Layer 3 of a small transformer language model trained on English Wikipedia (13 layers, counted from 0, width 96).
A neuron's activation on a vector x is GELU(gate . x) times (in . x), where the dot is the dot product.

Input weights of the MLP neurons that the questions are about. A number n stands for (n - 500) times 0.0012.
n0 gate: 595 540 389 418 433 507 521 453 418 523 474 517 344 572 721 438 543 460 496 603 522 507 422 278 207 475 466 414 448 759 523 426 254 708 600 467 623 512 376 511 266 579 703 665 610 457 431 726 463 425 378 541 456 488 569 648 355 368 479 661 428 194 388 443 794 475 799 481 533 524 457 449 434 537 324 307 526 400 496 512 586 306 725 442 230 489 598 558 155 397 324 464 537 698 512 432
n7 gate: 485 325 408 570 602 511 524 427 276 428 452 716 433 571 473 102 489 473 575 743 555 456 581 773 471 743 608 632 621 552 534 544 552 480 463 561 547 504 371 493 613 504 456 553 465 531 549 456 617 327 592 322 651 594 600 665 575 580 374 230 556 323 553 441 365 325 790 747 732 496 665 368 500 489 462 471 563 409 609 767 504 725 287 554 469 558 342 571 547 504 480 256 452 503 402 363
n23 gate: 515 496 588 605 409 677 471 361 576 394 198 410 524 334 388 701 602 440 419 335 251 493 635 548 542 404 604 402 219 480 524 637 594 583 323 489 516 317 601 356 440 441 669 377 782 488 535 504 379 486 452 406 639 637 711 568 459 563 647 408 596 348 622 575 455 668 912 542 445 745 623 223 480 407 617 600 430 402 428 463 712 260 591 488 409 500 516 522 593 686 542 455 389 379 344 662
n67 gate: 788 469 459 465 504 684 750 422 567 582 470 458 380 750 491 660 504 397 600 449 626 460 379 492 537 422 621 426 329 183 407 272 544 569 479 284 650 539 448 182 626 488 476 604 519 512 523 635 437 443 399 448 625 481 536 673 580 404 442 387 481 610 519 550 459 455 375 410 540 756 325 539 359 613 416 598 181 538 681 468 394 353 523 430 457 698 582 736 500 610 793 357 310 422 527 305
n82 gate: 621 480 401 660 363 553 597 500 515 659 631 465 406 500 651 377 275 744 385 377 401 538 428 691 534 673 356 508 324 384 336 550 219 433 325 444 561 368 308 445 565 500 583 590 408 668 484 513 473 493 544 610 612 543 663 490 785 663 407 452 779 312 647 630 370 615 613 807 474 496 256 468 490 699 614 513 430 377 602 447 769 667 381 360 476 409 504 334 415 465 324 500 246 630 346 316
n89 gate: 496 572 280 475 342 485 654 504 526 297 462 688 545 249 635 329 471 576 464 548 492 380 579 584 301 579 439 613 625 222 516 570 373 599 622 578 360 754 439 504 477 386 635 660 357 706 377 600 530 445 476 519 557 488 372 649 447 512 592 552 810 454 539 608 617 466 880 443 482 296 536 396 620 474 643 695 699 520 406 334 695 370 453 453 536 683 432 216 440 492 372 480 730 645 278 561
n99 gate: 609 424 421 616 571 756 425 455 611 173 381 670 531 619 474 579 407 439 224 394 372 443 309 485 620 354 682 504 310 720 317 669 322 492 353 412 432 639 599 446 628 432 547 668 466 601 249 681 561 344 568 507 759 489 449 542 303 407 571 492 384 407 652 574 700 619 574 471 604 697 377 515 592 482 449 533 561 555 421 408 567 478 585 575 339 482 519 324 584 551 441 301 255 497 552 622
n128 gate: 424 913 382 557 590 727 450 665 583 459 572 317 713 620 389 695 507 444 661 350 683 422 614 524 412 471 504 586 695 569 629 673 569 549 249 478 572 579 608 439 687 600 455 578 602 673 695 232 321 643 638 374 236 442 529 520 455 648 417 634 508 402 652 527 421 546 607 549 606 424 516 321 417 610 427 663 513 391 636 351 648 613 371 598 649 459 314 330 325 404 574 552 288 462 585 348
n134 gate: 464 622 320 402 516 626 539 725 448 306 404 482 670 640 505 570 404 281 764 545 480 425 383 559 496 597 698 520 691 594 612 591 689 661 553 426 622 488 585 183 421 256 686 747 617 317 306 408 401 478 421 555 423 520 751 578 363 525 553 850 625 592 698 663 508 535 684 668 716 479 683 399 356 422 488 377 363 463 492 487 443 310 450 761 725 402 366 439 340 683 496 589 336 540 455 449
n151 gate: 508 528 468 482 431 454 690 532 335 706 423 539 414 418 637 470 175 366 533 566 504 367 331 647 479 449 570 630 561 575 624 719 600 534 270 500 451 375 586 394 397 474 287 614 645 456 398 576 519 437 520 458 583 472 421 806 620 655 402 428 446 357 480 521 18 725 477 446 489 500 512 325 243 560 575 597 825 548 522 529 353 544 488 600 480 375 322 655 467 535 429 471 446 595 366 115
n228 gate: 625 578 558 348 440 503 291 350 480 512 198 519 518 557 594 471 295 369 739 424 646 579 360 447 303 640 649 599 363 327 497 420 540 580 630 565 355 507 418 516 699 511 561 416 517 448 659 376 510 406 395 411 388 682 435 443 532 717 448 374 389 420 372 542 401 651 536 390 426 683 566 584 521 435 364 386 534 734 595 771 394 538 452 552 472 612 549 462 415 439 471 660 594 326 538 432
n249 gate: 584 740 497 359 669 411 397 391 457 557 471 365 276 585 615 528 490 527 573 727 493 511 492 527 197 456 823 450 442 399 383 508 808 547 781 397 458 549 292 473 579 383 680 533 368 485 522 381 331 451 674 579 594 463 520 503 317 418 376 666 533 353 459 610 421 456 575 619 594 630 632 614 602 662 633 265 521 537 452 628 563 433 260 677 598 720 546 476 423 640 460 392 508 609 749 508
n250 gate: 353 480 353 563 625 427 650 454 515 720 545 487 662 468 672 496 205 657 686 407 640 354 709 723 372 728 654 585 544 699 654 662 564 601 537 725 457 570 689 437 482 623 484 497 546 446 244 537 136 440 535 453 508 284 460 682 512 645 578 419 552 596 546 639 441 700 540 622 593 566 585 441 526 619 542 289 690 485 518 476 601 262 232 523 512 449 624 575 457 549 460 366 367 527 508 559
n0 in: 382 662 401 614 562 537 518 500 616 409 488 747 491 716 576 482 298 430 562 797 459 610 223 636 698 336 408 291 570 340 414 541 736 662 422 626 355 448 196 355 553 500 357 533 249 569 458 722 562 721 699 480 344 615 397 648 611 509 573 556 471 489 632 555 147 358 231 810 616 430 392 522 616 528 403 467 552 483 685 557 432 397 393 878 750 488 400 540 513 471 663 456 545 330 666 509
n7 in: 554 431 294 585 670 383 321 385 268 836 435 702 461 487 595 522 379 349 648 430 516 388 513 616 459 791 496 363 524 408 750 402 575 731 514 699 397 364 643 670 577 744 377 533 543 628 467 268 601 401 487 331 373 867 557 606 566 483 150 411 364 515 483 413 294 406 388 781 571 650 746 826 607 544 521 481 435 404 721 570 531 534 458 483 619 688 598 602 483 442 549 409 474 493 584 730
n23 in: 557 575 552 532 315 393 336 531 478 582 694 189 420 556 400 258 389 512 253 190 674 500 449 472 438 516 402 482 288 428 574 618 777 585 525 544 571 395 651 737 478 782 355 627 516 543 485 341 533 449 484 210 476 477 719 247 376 473 442 656 730 424 319 527 407 319 441 399 323 311 516 465 585 405 568 534 636 531 493 488 553 434 280 392 368 573 512 482 425 337 325 416 621 524 519 421
n67 in: 456 481 709 465 467 478 584 549 715 469 478 603 461 302 513 440 741 237 449 579 609 622 469 662 712 283 382 486 256 779 470 588 579 647 468 443 326 469 613 331 395 601 587 470 489 511 559 876 522 507 611 507 347 395 825 490 590 779 476 603 349 520 481 516 449 448 583 387 620 404 625 392 384 454 466 337 379 492 330 387 188 526 436 485 656 453 416 430 539 448 329 371 484 440 481 663
n82 in: 302 534 370 558 768 347 373 538 453 671 565 305 438 431 845 397 324 527 569 475 471 539 598 519 383 790 357 357 500 481 365 492 325 567 280 436 450 248 607 493 335 496 441 600 504 711 460 417 400 598 590 429 519 555 390 465 585 459 480 696 420 530 634 577 557 819 518 652 284 492 432 462 418 493 430 628 492 556 569 589 618 661 470 466 349 830 299 507 588 434 453 288 692 428 596 465
n89 in: 521 485 348 660 418 691 693 338 424 349 597 461 555 496 496 363 526 376 456 363 432 453 460 587 446 515 399 216 617 311 321 530 400 470 275 500 566 615 599 373 490 546 403 580 496 597 507 413 486 438 360 459 493 556 294 595 611 656 515 464 702 465 681 561 428 561 734 562 327 406 557 569 542 429 468 771 531 372 556 533 636 432 325 468 593 463 121 411 482 651 293 522 567 447 323 705
n99 in: 725 429 367 603 430 761 631 511 475 462 719 556 519 264 358 492 412 448 211 428 332 427 643 593 367 244 550 657 363 731 463 477 625 481 313 603 485 570 639 443 594 586 496 598 526 610 332 573 364 322 467 215 587 522 481 475 534 365 554 489 450 549 616 563 538 473 431 461 677 712 537 441 447 469 590 468 351 515 527 383 373 518 668 321 232 379 674 426 582 507 515 560 412 596 413 687
n128 in: 373 909 497 422 660 653 350 522 511 701 367 306 623 508 557 377 428 390 588 443 585 475 538 489 292 516 471 582 751 338 605 629 550 520 444 511 492 564 328 653 703 452 174 661 462 504 369 469 262 614 414 532 287 467 258 388 620 637 314 545 623 507 511 452 578 571 549 654 462 462 429 383 623 479 496 611 520 448 527 312 622 630 496 522 747 525 372 486 291 383 402 431 621 425 636 588
n134 in: 344 480 311 218 546 813 495 694 593 285 304 537 520 679 540 505 496 510 490 542 228 404 393 505 547 551 627 435 644 861 524 617 625 541 454 555 682 592 347 434 292 355 545 471 563 374 245 342 417 694 252 298 520 715 687 358 125 197 284 845 726 569 500 537 528 726 518 453 604 338 679 878 582 355 548 516 521 605 239 465 515 669 476 800 660 413 510 442 338 685 373 669 545 364 189 634
n151 in: 608 504 570 295 475 768 770 434 661 531 411 581 156 559 505 294 415 500 315 582 651 116 398 464 543 528 401 597 479 705 535 528 505 560 411 616 648 491 653 620 462 495 381 519 434 518 324 677 769 561 682 366 527 565 417 534 609 811 397 527 509 578 793 319 487 786 304 415 303 446 571 469 317 384 444 737 640 731 423 491 379 461 697 408 429 329 602 838 648 470 273 722 445 508 400 324
n228 in: 438 639 488 363 522 459 429 409 349 437 565 453 445 545 484 592 429 674 414 309 561 452 688 619 575 550 454 657 535 486 339 482 556 500 236 374 555 386 380 634 564 586 434 459 655 776 412 408 455 320 571 401 389 652 455 552 770 463 376 476 354 428 580 569 190 521 418 558 463 527 513 551 426 629 457 588 673 467 681 665 430 593 487 296 473 665 351 478 599 484 314 438 472 474 530 521
n249 in: 396 384 507 532 677 286 266 361 390 454 431 354 403 115 752 445 431 532 569 578 432 320 707 456 411 542 797 409 405 459 615 483 553 508 386 265 633 436 686 540 651 441 446 411 623 631 562 83 376 624 830 432 529 352 512 554 480 567 408 452 473 475 512 371 190 706 421 530 412 640 480 448 483 448 543 474 487 516 645 695 508 366 437 559 679 552 464 482 395 608 226 597 570 590 594 496
n250 in: 698 763 355 522 606 704 378 376 462 663 546 582 353 394 387 369 478 439 786 343 458 436 616 399 291 454 508 656 611 455 564 391 521 462 589 583 488 440 671 649 325 474 500 593 368 712 729 571 466 344 648 568 550 465 500 462 566 595 597 340 577 507 437 578 549 458 406 366 78 625 671 395 554 694 422 299 767 173 493 406 316 528 425 564 364 428 283 522 727 379 609 435 645 503 480 606

Each question shows a token from some text and the vector x that enters the MLP there. A number n stands for (n - 500) times 0.0096.

" f": 439 612 722 499 525 705 491 626 492 612 649 563 390 607 588 331 449 566 436 549 479 647 530 558 529 510 471 428 366 400 548 336 404 275 433 616 408 512 546 531 542 472 659 434 514 515 279 577 574 551 431 497 593 455 492 314 691 639 466 533 444 777 431 445 489 324 408 406 509 410 507 384 595 496 444 452 653 435 452 553 571 504 365 438 481 401 507 454 445 512 613 443 589 425 468 320
Which neuron fires most, and how strongly? n249, at about 0.23

"e": 345 452 515 416 423 649 501 391 444 589 615 579 371 579 599 630 534 661 446 366 518 547 382 444 535 498 327 419 556 577 480 508 435 444 381 548 620 426 390 574 444 552 430 596 402 484 596 501 575 653 505 456 540 558 486 637 350 379 277 462 583 744 534 457 436 443 518 482 330 541 505 558 646 471 472 512 639 512 395 541 578 493 410 516 443 393 463 510 480 470 383 641 622 430 576 492
The neuron with the highest activation: n82

" for": 480 376 788 446 519 482 491 513 502 469 495 565 477 389 485 416 451 617 560 531 555 445 437 611 611 494 467 516 499 518 470 545 392 455 466 563 469 453 649 652 488 536 546 399 515 475 578 333 760 537 470 567 448 445 388 363 544 564 210 514 511 823 499 436 465 632 315 374 543 466 418 485 559 400 488 412 358 535 531 425 478 597 545 525 599 579 509 546 439 581 455 481 566 425 509 319
The three highest activations, in order: n151, n250, n99

" title": 521 630 517 425 533 643 433 359 555 574 464 466 412 425 438 577 512 518 347 530 521 452 616 590 567 480 473 435 512 485 553 457 601 477 524 476 500 527 451 576 551 463 408 445 388 459 455 510 541 605 536 461 501 357 474 309 554 492 423 506 388 882 504 435 574 402 440 472 422 542 419 622 655 549 390 371 434 520 495 400 550 521 424 525 476 479 580 505 476 494 372 464 594 338 670 484
The neuron with the highest activation: n249

" ===\n": 509 460 411 427 486 479 400 550 494 608 389 628 536 564 495 563 487 480 517 583 392 456 516 533 468 551 474 478 449 548 611 508 516 464 409 460 271 273 549 775 603 413 398 528 578 618 573 419 549 597 512 595 525 639 650 410 390 463 339 415 463 362 432 463 419 437 420 487 532 452 562 594 666 618 477 610 401 605 501 623 639 640 572 576 454 616 548 508 506 527 520 442 555 308 509 546
The neuron with the highest activation: n7

"ow": 464 389 815 408 499 609 450 389 559 659 578 581 433 417 486 586 579 728 429 544 600 360 513 401 589 397 466 539 523 547 563 601 350 497 433 481 416 485 489 610 543 424 532 346 503 432 466 542 613 641 487 459 535 630 420 378 522 531 463 433 533 801 486 500 556 334 487 457 417 539 614 479 627 471 509 445 513 506 462 337 553 514 501 509 657 574 541 475 424 516 471 445 723 452 604 478
The neuron with the highest activation: n99

" -": 563 491 468 408 558 556 447 655 491 497 534 597 566 468 433 460 410 488 485 502 538 474 473 420 551 462 481 438 539 563 477 417 410 457 494 648 378 374 497 604 479 499 553 456 520 360 244 576 462 542 541 508 472 428 334 397 397 475 384 432 353 705 483 422 526 275 526 488 467 461 552 425 620 456 403 463 751 530 364 549 757 555 465 516 473 507 558 579 445 546 443 516 455 567 527 556
Which two neurons fire most, strongest first? n249, n228

"s": 533 547 482 424 497 508 538 400 483 471 599 506 409 514 762 565 521 734 452 549 496 378 613 525 515 579 393 485 373 313 408 592 469 639 553 589 616 425 457 629 483 433 506 500 272 379 547 496 550 658 427 451 531 592 461 360 583 410 497 511 486 764 471 451 399 389 525 476 494 584 553 495 591 569 475 500 404 489 456 456 550 467 485 452 487 540 587 511 582 564 490 572 519 479 437 569
The neuron with the highest activation: n82

" M": 457 292 778 480 474 464 632 767 427 677 477 555 404 543 468 577 491 553 486 561 526 533 664 481 588 510 517 517 340 575 559 397 518 476 527 518 504 507 537 649 447 547 548 460 507 429 585 469 536 616 468 584 555 527 729 418 598 391 540 552 575 806 499 461 531 527 441 556 497 458 520 504 632 571 483 497 705 489 505 596 592 485 610 462 493 453 446 450 534 542 416 563 560 470 507 391
Which neuron fires most, and how strongly? n0, at about 0.3

"le": 353 474 516 462 502 653 567 493 544 374 538 622 534 480 461 607 515 579 553 271 609 481 479 648 624 477 458 445 518 517 530 459 530 351 561 566 587 461 488 550 511 494 570 607 372 438 646 702 587 674 515 469 543 500 470 523 329 492 399 533 558 957 520 495 489 489 409 525 470 531 466 496 536 508 476 401 385 447 516 506 575 550 392 596 452 514 499 568 472 597 571 536 507 354 471 575
Which neuron fires most, and how strongly? n134, at about 1.8

"ich": 361 358 685 520 445 679 564 448 554 339 474 393 536 559 486 590 640 573 543 351 496 461 494 395 533 426 577 414 531 473 624 524 436 387 678 605 436 415 439 678 475 438 497 505 542 503 408 489 498 751 501 454 475 498 552 402 376 446 527 470 456 794 579 485 582 586 472 537 434 528 556 453 613 445 448 498 412 503 517 515 533 470 497 456 510 267 447 550 479 629 469 620 547 412 557 480
The neuron with the highest activation: n134

"ed": 568 471 515 393 510 598 472 327 590 539 518 537 477 466 609 567 523 408 340 478 527 371 687 491 460 537 469 502 538 513 501 560 433 463 453 499 568 407 593 512 488 453 441 373 336 382 479 525 614 675 358 480 454 528 521 524 426 557 384 502 539 828 377 408 480 516 405 460 510 466 416 457 533 435 548 543 563 540 420 568 604 546 549 384 462 545 550 502 560 510 495 495 569 470 461 569
Which neuron fires most, and how strongly? n0, at about 0.22

" Sh": 531 589 582 541 419 551 435 703 539 446 463 459 486 429 571 504 457 555 477 623 487 475 660 596 594 649 399 570 488 401 484 417 476 226 433 474 397 561 529 743 452 502 697 378 516 327 544 620 639 634 441 563 538 608 437 375 538 435 487 500 528 786 485 527 431 526 316 479 464 516 465 514 544 596 516 755 520 415 600 589 503 454 528 519 512 417 577 522 546 528 517 581 496 408 505 428
The neuron with the highest activation: n67

"ar": 546 512 767 421 466 756 464 439 641 447 515 700 515 519 496 543 539 722 439 452 571 422 429 444 589 416 549 526 437 503 506 644 664 514 486 666 437 424 482 628 483 540 541 446 542 539 564 638 555 560 509 484 419 432 570 328 373 417 502 333 490 802 471 489 542 594 381 520 306 495 415 599 594 508 448 640 400 537 402 481 615 522 525 443 501 578 482 501 512 452 317 416 601 506 383 556
The three highest activations, in order: n23, n99, n82

"ap": 358 369 585 487 477 688 556 531 521 483 512 521 513 440 189 684 584 688 382 550 610 462 639 379 594 529 471 592 579 463 521 592 537 370 567 468 432 567 496 696 419 534 615 438 464 445 506 611 480 496 434 493 406 465 422 403 583 467 436 561 536 927 480 475 708 546 507 546 436 590 512 520 490 485 505 412 482 456 375 458 481 524 392 462 480 495 432 456 448 492 498 624 614 400 576 690
The neuron with the highest activation: n23

"en": 401 465 510 503 542 547 504 397 607 419 513 599 428 553 641 621 645 670 395 388 504 584 437 389 490 476 368 452 582 476 467 481 607 443 551 572 588 451 558 562 479 566 594 469 333 419 553 456 574 636 506 449 494 420 558 261 413 401 532 482 480 798 564 471 565 479 401 481 443 432 549 436 696 516 504 469 609 576 339 457 542 472 478 526 560 490 479 523 543 445 388 522 504 515 491 592
Which two neurons fire most, strongest first? n249, n228

"ond": 427 471 579 465 461 573 434 342 581 455 434 501 360 485 613 516 492 618 367 573 475 561 633 504 452 534 477 505 432 520 536 455 451 388 497 528 441 491 487 648 554 526 575 425 411 349 524 489 559 632 460 468 457 439 527 435 433 642 546 451 489 929 513 441 578 585 328 503 512 552 538 413 544 425 510 357 509 459 521 489 507 569 381 426 573 453 509 482 521 492 417 442 763 412 467 734
Which two neurons fire most, strongest first? n250, n89

" ann": 496 484 716 561 533 512 552 329 557 660 549 711 348 481 194 292 479 567 485 494 369 504 569 423 374 615 375 471 525 540 447 401 375 225 354 463 407 541 573 595 637 389 503 438 473 326 716 498 463 535 405 500 368 462 558 391 528 329 649 545 567 608 446 372 497 573 472 461 478 385 544 609 522 531 476 642 800 364 406 452 534 526 492 581 478 559 560 505 507 514 482 563 529 373 425 497
Which neuron fires most, and how strongly? n7, at about 0.19

" def": 488 631 654 495 464 441 439 414 484 583 604 718 506 447 673 290 486 505 486 677 417 516 540 568 519 645 463 429 535 534 536 371 587 461 304 522 308 462 599 553 534 430 508 421 402 561 672 475 602 553 396 459 528 612 285 616 682 517 481 453 537 617 360 412 533 571 526 449 422 509 473 410 656 505 399 425 676 514 369 614 452 489 490 283 569 608 567 463 516 582 608 451 623 385 494 503
The neuron with the highest activation: n7

" since": 509 474 379 416 541 537 599 321 477 517 506 613 443 423 452 570 536 412 640 526 575 426 599 470 594 534 482 639 498 500 597 589 693 420 424 410 384 595 683 595 491 486 502 351 471 461 404 339 640 562 534 549 594 540 536 484 578 411 273 455 470 739 464 415 553 501 423 488 501 503 614 455 588 401 434 518 623 564 451 492 452 577 452 461 594 406 639 554 480 549 584 469 444 324 433 444
The three highest activations, in order: n7, n151, n250

" where": 425 544 615 485 555 615 598 242 461 515 548 790 484 522 451 563 478 642 663 440 526 542 664 653 501 549 520 480 568 527 536 465 623 475 431 618 465 464 539 461 512 411 373 384 571 533 527 482 616 618 512 471 531 606 475 379 639 462 340 625 513 739 515 415 504 453 450 390 467 519 558 419 455 523 411 489 516 559 439 660 530 604 488 460 537 488 595 551 595 600 498 530 630 372 482 455
Which two neurons fire most, strongest first? n7, n228

"r": 410 438 543 495 525 571 352 475 474 351 667 551 505 519 653 568 548 704 581 486 571 386 491 524 640 486 511 394 564 591 381 513 431 412 700 534 523 502 551 444 407 570 474 445 484 323 684 364 424 603 433 455 585 478 539 241 620 445 509 377 582 772 550 486 549 609 469 535 370 404 354 619 559 415 475 623 617 409 443 577 678 476 399 373 597 438 464 524 570 480 441 573 590 576 571 410
The neuron with the highest activation: n82

"u": 428 503 514 452 417 501 419 411 529 558 570 837 482 574 775 513 558 648 371 538 580 553 316 308 541 412 485 420 662 561 403 605 453 727 450 702 447 442 614 671 503 478 570 278 431 554 507 689 555 512 501 571 565 557 622 400 600 396 495 428 562 693 590 453 492 472 354 532 475 540 387 589 551 515 527 555 635 483 570 361 623 501 389 484 438 431 609 498 478 421 380 502 588 479 557 495
Which neuron fires most, and how strongly? n0, at about 1.7

" to": 563 549 669 531 473 445 579 376 515 552 480 440 355 457 679 463 508 546 524 568 535 556 545 570 554 432 305 497 571 620 531 413 503 618 355 590 499 451 696 542 404 518 546 374 542 353 437 459 668 602 539 507 586 623 311 493 490 387 342 481 450 768 538 474 562 552 491 404 475 407 514 441 451 547 474 515 375 650 549 355 483 512 514 363 453 400 540 569 420 613 512 412 617 306 444 569
The neuron with the highest activation: n151

"ater": 481 270 853 547 431 593 580 368 550 581 493 695 503 678 625 674 553 525 415 644 509 419 538 490 666 506 548 457 423 627 507 499 714 446 532 551 585 507 505 531 451 449 516 368 553 471 570 481 550 718 449 487 492 520 361 351 370 497 460 467 446 710 459 430 672 445 445 456 438 544 514 476 603 486 522 411 456 445 414 522 307 550 478 444 569 347 649 524 561 445 540 628 510 491 577 568
The neuron with the highest activation: n228

" B": 464 378 753 510 452 541 544 704 434 473 467 541 491 364 436 406 493 557 378 471 510 631 484 547 415 511 507 565 483 393 485 408 579 532 544 549 477 523 468 650 419 519 454 335 535 432 575 462 518 529 451 502 601 495 637 380 454 561 606 474 507 809 342 421 512 415 401 586 403 468 526 613 559 652 400 447 656 427 487 625 463 416 481 606 491 434 526 480 470 498 379 640 520 483 538 446
Which neuron fires most, and how strongly? n82, at about 0.3

" &": 542 538 655 486 552 596 438 561 507 486 502 442 588 448 417 537 559 465 536 442 605 492 347 477 557 375 480 526 611 450 426 404 355 166 528 526 500 391 586 598 498 384 493 424 503 571 419 461 554 561 552 488 449 455 378 317 334 600 335 288 542 789 486 375 622 613 464 508 535 507 534 503 473 456 444 397 510 583 415 545 629 506 644 492 641 452 460 575 554 571 431 612 474 438 478 538
The neuron with the highest activation: n23

"20": 507 397 663 401 581 540 612 338 476 542 460 491 511 586 273 485 466 387 559 498 544 474 414 567 570 610 491 464 514 729 542 613 675 593 471 590 313 417 532 598 542 461 539 422 367 224 406 477 479 658 495 540 666 549 633 413 457 377 375 441 544 544 481 433 563 627 436 432 510 467 399 517 562 447 500 425 484 491 487 340 555 524 202 587 440 413 547 498 501 510 499 477 684 517 450 484
Which neuron fires most, and how strongly? n134, at about 1.7

"ta": 470 615 795 539 438 469 522 467 565 600 523 672 531 585 505 692 575 586 513 569 509 456 477 457 473 395 509 489 453 475 586 389 529 433 510 537 454 397 504 578 474 344 608 455 382 457 646 476 526 676 604 519 472 429 584 397 470 422 284 481 438 874 490 421 497 413 464 542 418 595 501 502 654 489 472 529 408 563 458 455 474 520 595 490 354 307 447 514 563 536 554 578 578 443 572 545
The neuron with the highest activation: n23

" T": 547 406 650 553 499 577 501 732 575 584 594 442 502 470 441 488 449 435 532 587 577 627 611 450 447 565 522 631 282 492 549 415 475 439 459 511 468 511 472 630 428 515 564 406 595 367 482 521 440 589 561 531 578 506 534 486 544 545 553 430 572 860 515 464 536 426 350 528 461 527 455 522 589 607 501 560 555 478 513 548 577 490 401 493 371 547 698 496 503 491 449 580 514 461 495 493
The neuron with the highest activation: n89

" he": 382 536 669 453 508 580 396 365 546 400 587 358 320 426 659 607 461 544 538 426 577 552 567 601 565 595 519 386 479 634 438 484 648 320 422 487 485 499 543 691 456 437 736 388 498 633 445 388 525 541 495 470 652 604 506 512 519 526 338 563 380 715 441 500 423 513 465 390 435 322 491 640 597 518 467 440 462 504 543 420 525 524 525 507 277 286 529 544 424 485 478 436 464 387 651 517
The neuron with the highest activation: n249

"ook": 486 309 723 476 521 544 333 473 565 339 509 301 454 484 408 468 553 615 509 428 498 448 515 468 682 471 531 574 414 449 482 521 376 314 445 512 424 464 513 673 535 397 523 433 462 346 546 562 506 705 439 488 420 441 348 472 448 437 372 447 464 908 511 441 563 370 330 504 455 501 457 494 581 493 491 253 381 567 499 461 515 550 547 478 567 371 591 485 510 601 408 473 535 443 546 765
Which neuron fires most, and how strongly? n228, at about 0.21

"ad": 533 421 727 496 475 729 388 528 575 386 418 358 389 628 179 558 584 680 389 435 489 453 527 432 635 492 551 486 615 512 504 575 497 424 516 377 505 476 451 631 452 563 436 377 487 333 634 525 640 619 523 510 353 496 416 273 371 595 245 444 541 827 505 468 537 509 452 485 354 432 454 469 520 429 544 516 362 470 392 459 478 523 403 483 480 370 521 479 495 467 489 551 445 460 465 601
Which two neurons fire most, strongest first? n128, n82

" of": 535 540 498 387 480 483 553 434 602 590 464 520 391 564 610 562 519 499 483 580 632 443 534 542 396 485 396 540 567 555 560 562 392 450 613 591 546 465 546 656 538 487 473 469 468 476 495 558 625 504 542 504 587 444 455 449 494 527 428 522 527 766 520 344 515 610 443 511 516 453 453 616 483 526 498 456 526 805 493 485 589 447 543 420 575 457 402 589 430 561 503 529 453 420 515 433
The neuron with the highest activation: n151

" the": 463 389 659 435 527 596 508 429 583 638 545 472 489 453 481 481 435 569 514 569 559 545 489 555 622 513 514 497 425 458 458 548 566 592 332 513 415 440 413 529 537 523 464 480 569 381 634 558 626 522 473 514 407 543 499 563 490 417 466 563 370 750 489 391 721 545 540 418 461 453 425 646 686 547 477 481 452 539 563 444 538 574 485 405 498 464 420 602 531 509 498 539 458 527 535 488
Which neuron fires most, and how strongly? n67, at about 0.64

" S": 464 488 696 519 489 535 470 760 457 510 446 553 443 531 634 518 491 543 541 482 460 557 647 466 536 594 374 382 288 399 475 439 448 509 543 474 434 470 362 507 427 535 464 481 528 455 575 546 500 595 533 510 518 487 476 359 478 473 412 548 531 779 437 425 464 559 503 491 507 489 496 514 694 644 512 574 726 472 531 504 488 438 366 445 556 471 602 469 573 576 418 559 412 530 563 414
The neuron with the highest activation: n82

"N": 575 398 719 564 578 492 274 615 486 771 538 472 395 434 418 506 417 562 417 446 534 509 556 375 572 327 440 451 456 466 613 594 560 450 469 472 330 373 453 609 475 610 554 460 553 436 552 501 475 665 488 442 566 443 442 236 402 479 511 552 569 819 490 413 591 575 429 499 476 491 565 410 600 516 436 620 419 522 461 385 409 537 597 444 486 499 450 511 576 513 631 382 560 472 462 399
The neuron with the highest activation: n228

" G": 563 428 754 584 553 494 555 711 563 467 605 428 405 505 590 526 558 503 469 496 483 575 501 528 471 600 513 529 486 499 571 272 596 510 573 567 523 513 470 617 485 490 405 444 562 390 610 588 491 577 504 455 591 599 519 326 553 470 735 464 526 813 485 474 479 563 372 551 453 330 554 564 557 599 343 603 672 508 573 498 451 572 426 460 441 335 603 476 558 543 415 532 580 495 582 454
Which neuron fires most, and how strongly? n7, at about 0.11

" first": 354 595 482 405 544 622 585 321 672 769 524 499 418 511 540 496 501 515 531 591 565 645 499 571 489 416 526 493 521 422 393 340 706 392 457 469 641 530 496 533 601 488 517 398 466 455 625 467 642 586 384 488 586 486 456 459 557 595 327 576 486 733 441 398 558 236 386 404 522 551 421 489 614 592 514 509 475 509 473 504 598 487 605 455 491 427 635 526 528 559 521 498 603 480 583 483
Which neuron fires most, and how strongly? n82, at about 0.21

" an": 482 537 622 537 507 481 413 479 662 498 468 498 470 502 548 495 467 512 499 537 667 580 720 525 635 555 492 400 419 654 464 423 482 470 368 620 480 521 525 438 466 565 573 500 561 516 474 303 608 650 418 490 349 427 516 298 516 535 271 489 455 666 490 436 693 408 509 473 439 383 420 565 633 525 573 558 695 544 420 458 430 486 578 447 532 548 564 574 519 672 408 334 466 538 471 571
The neuron with the highest activation: n0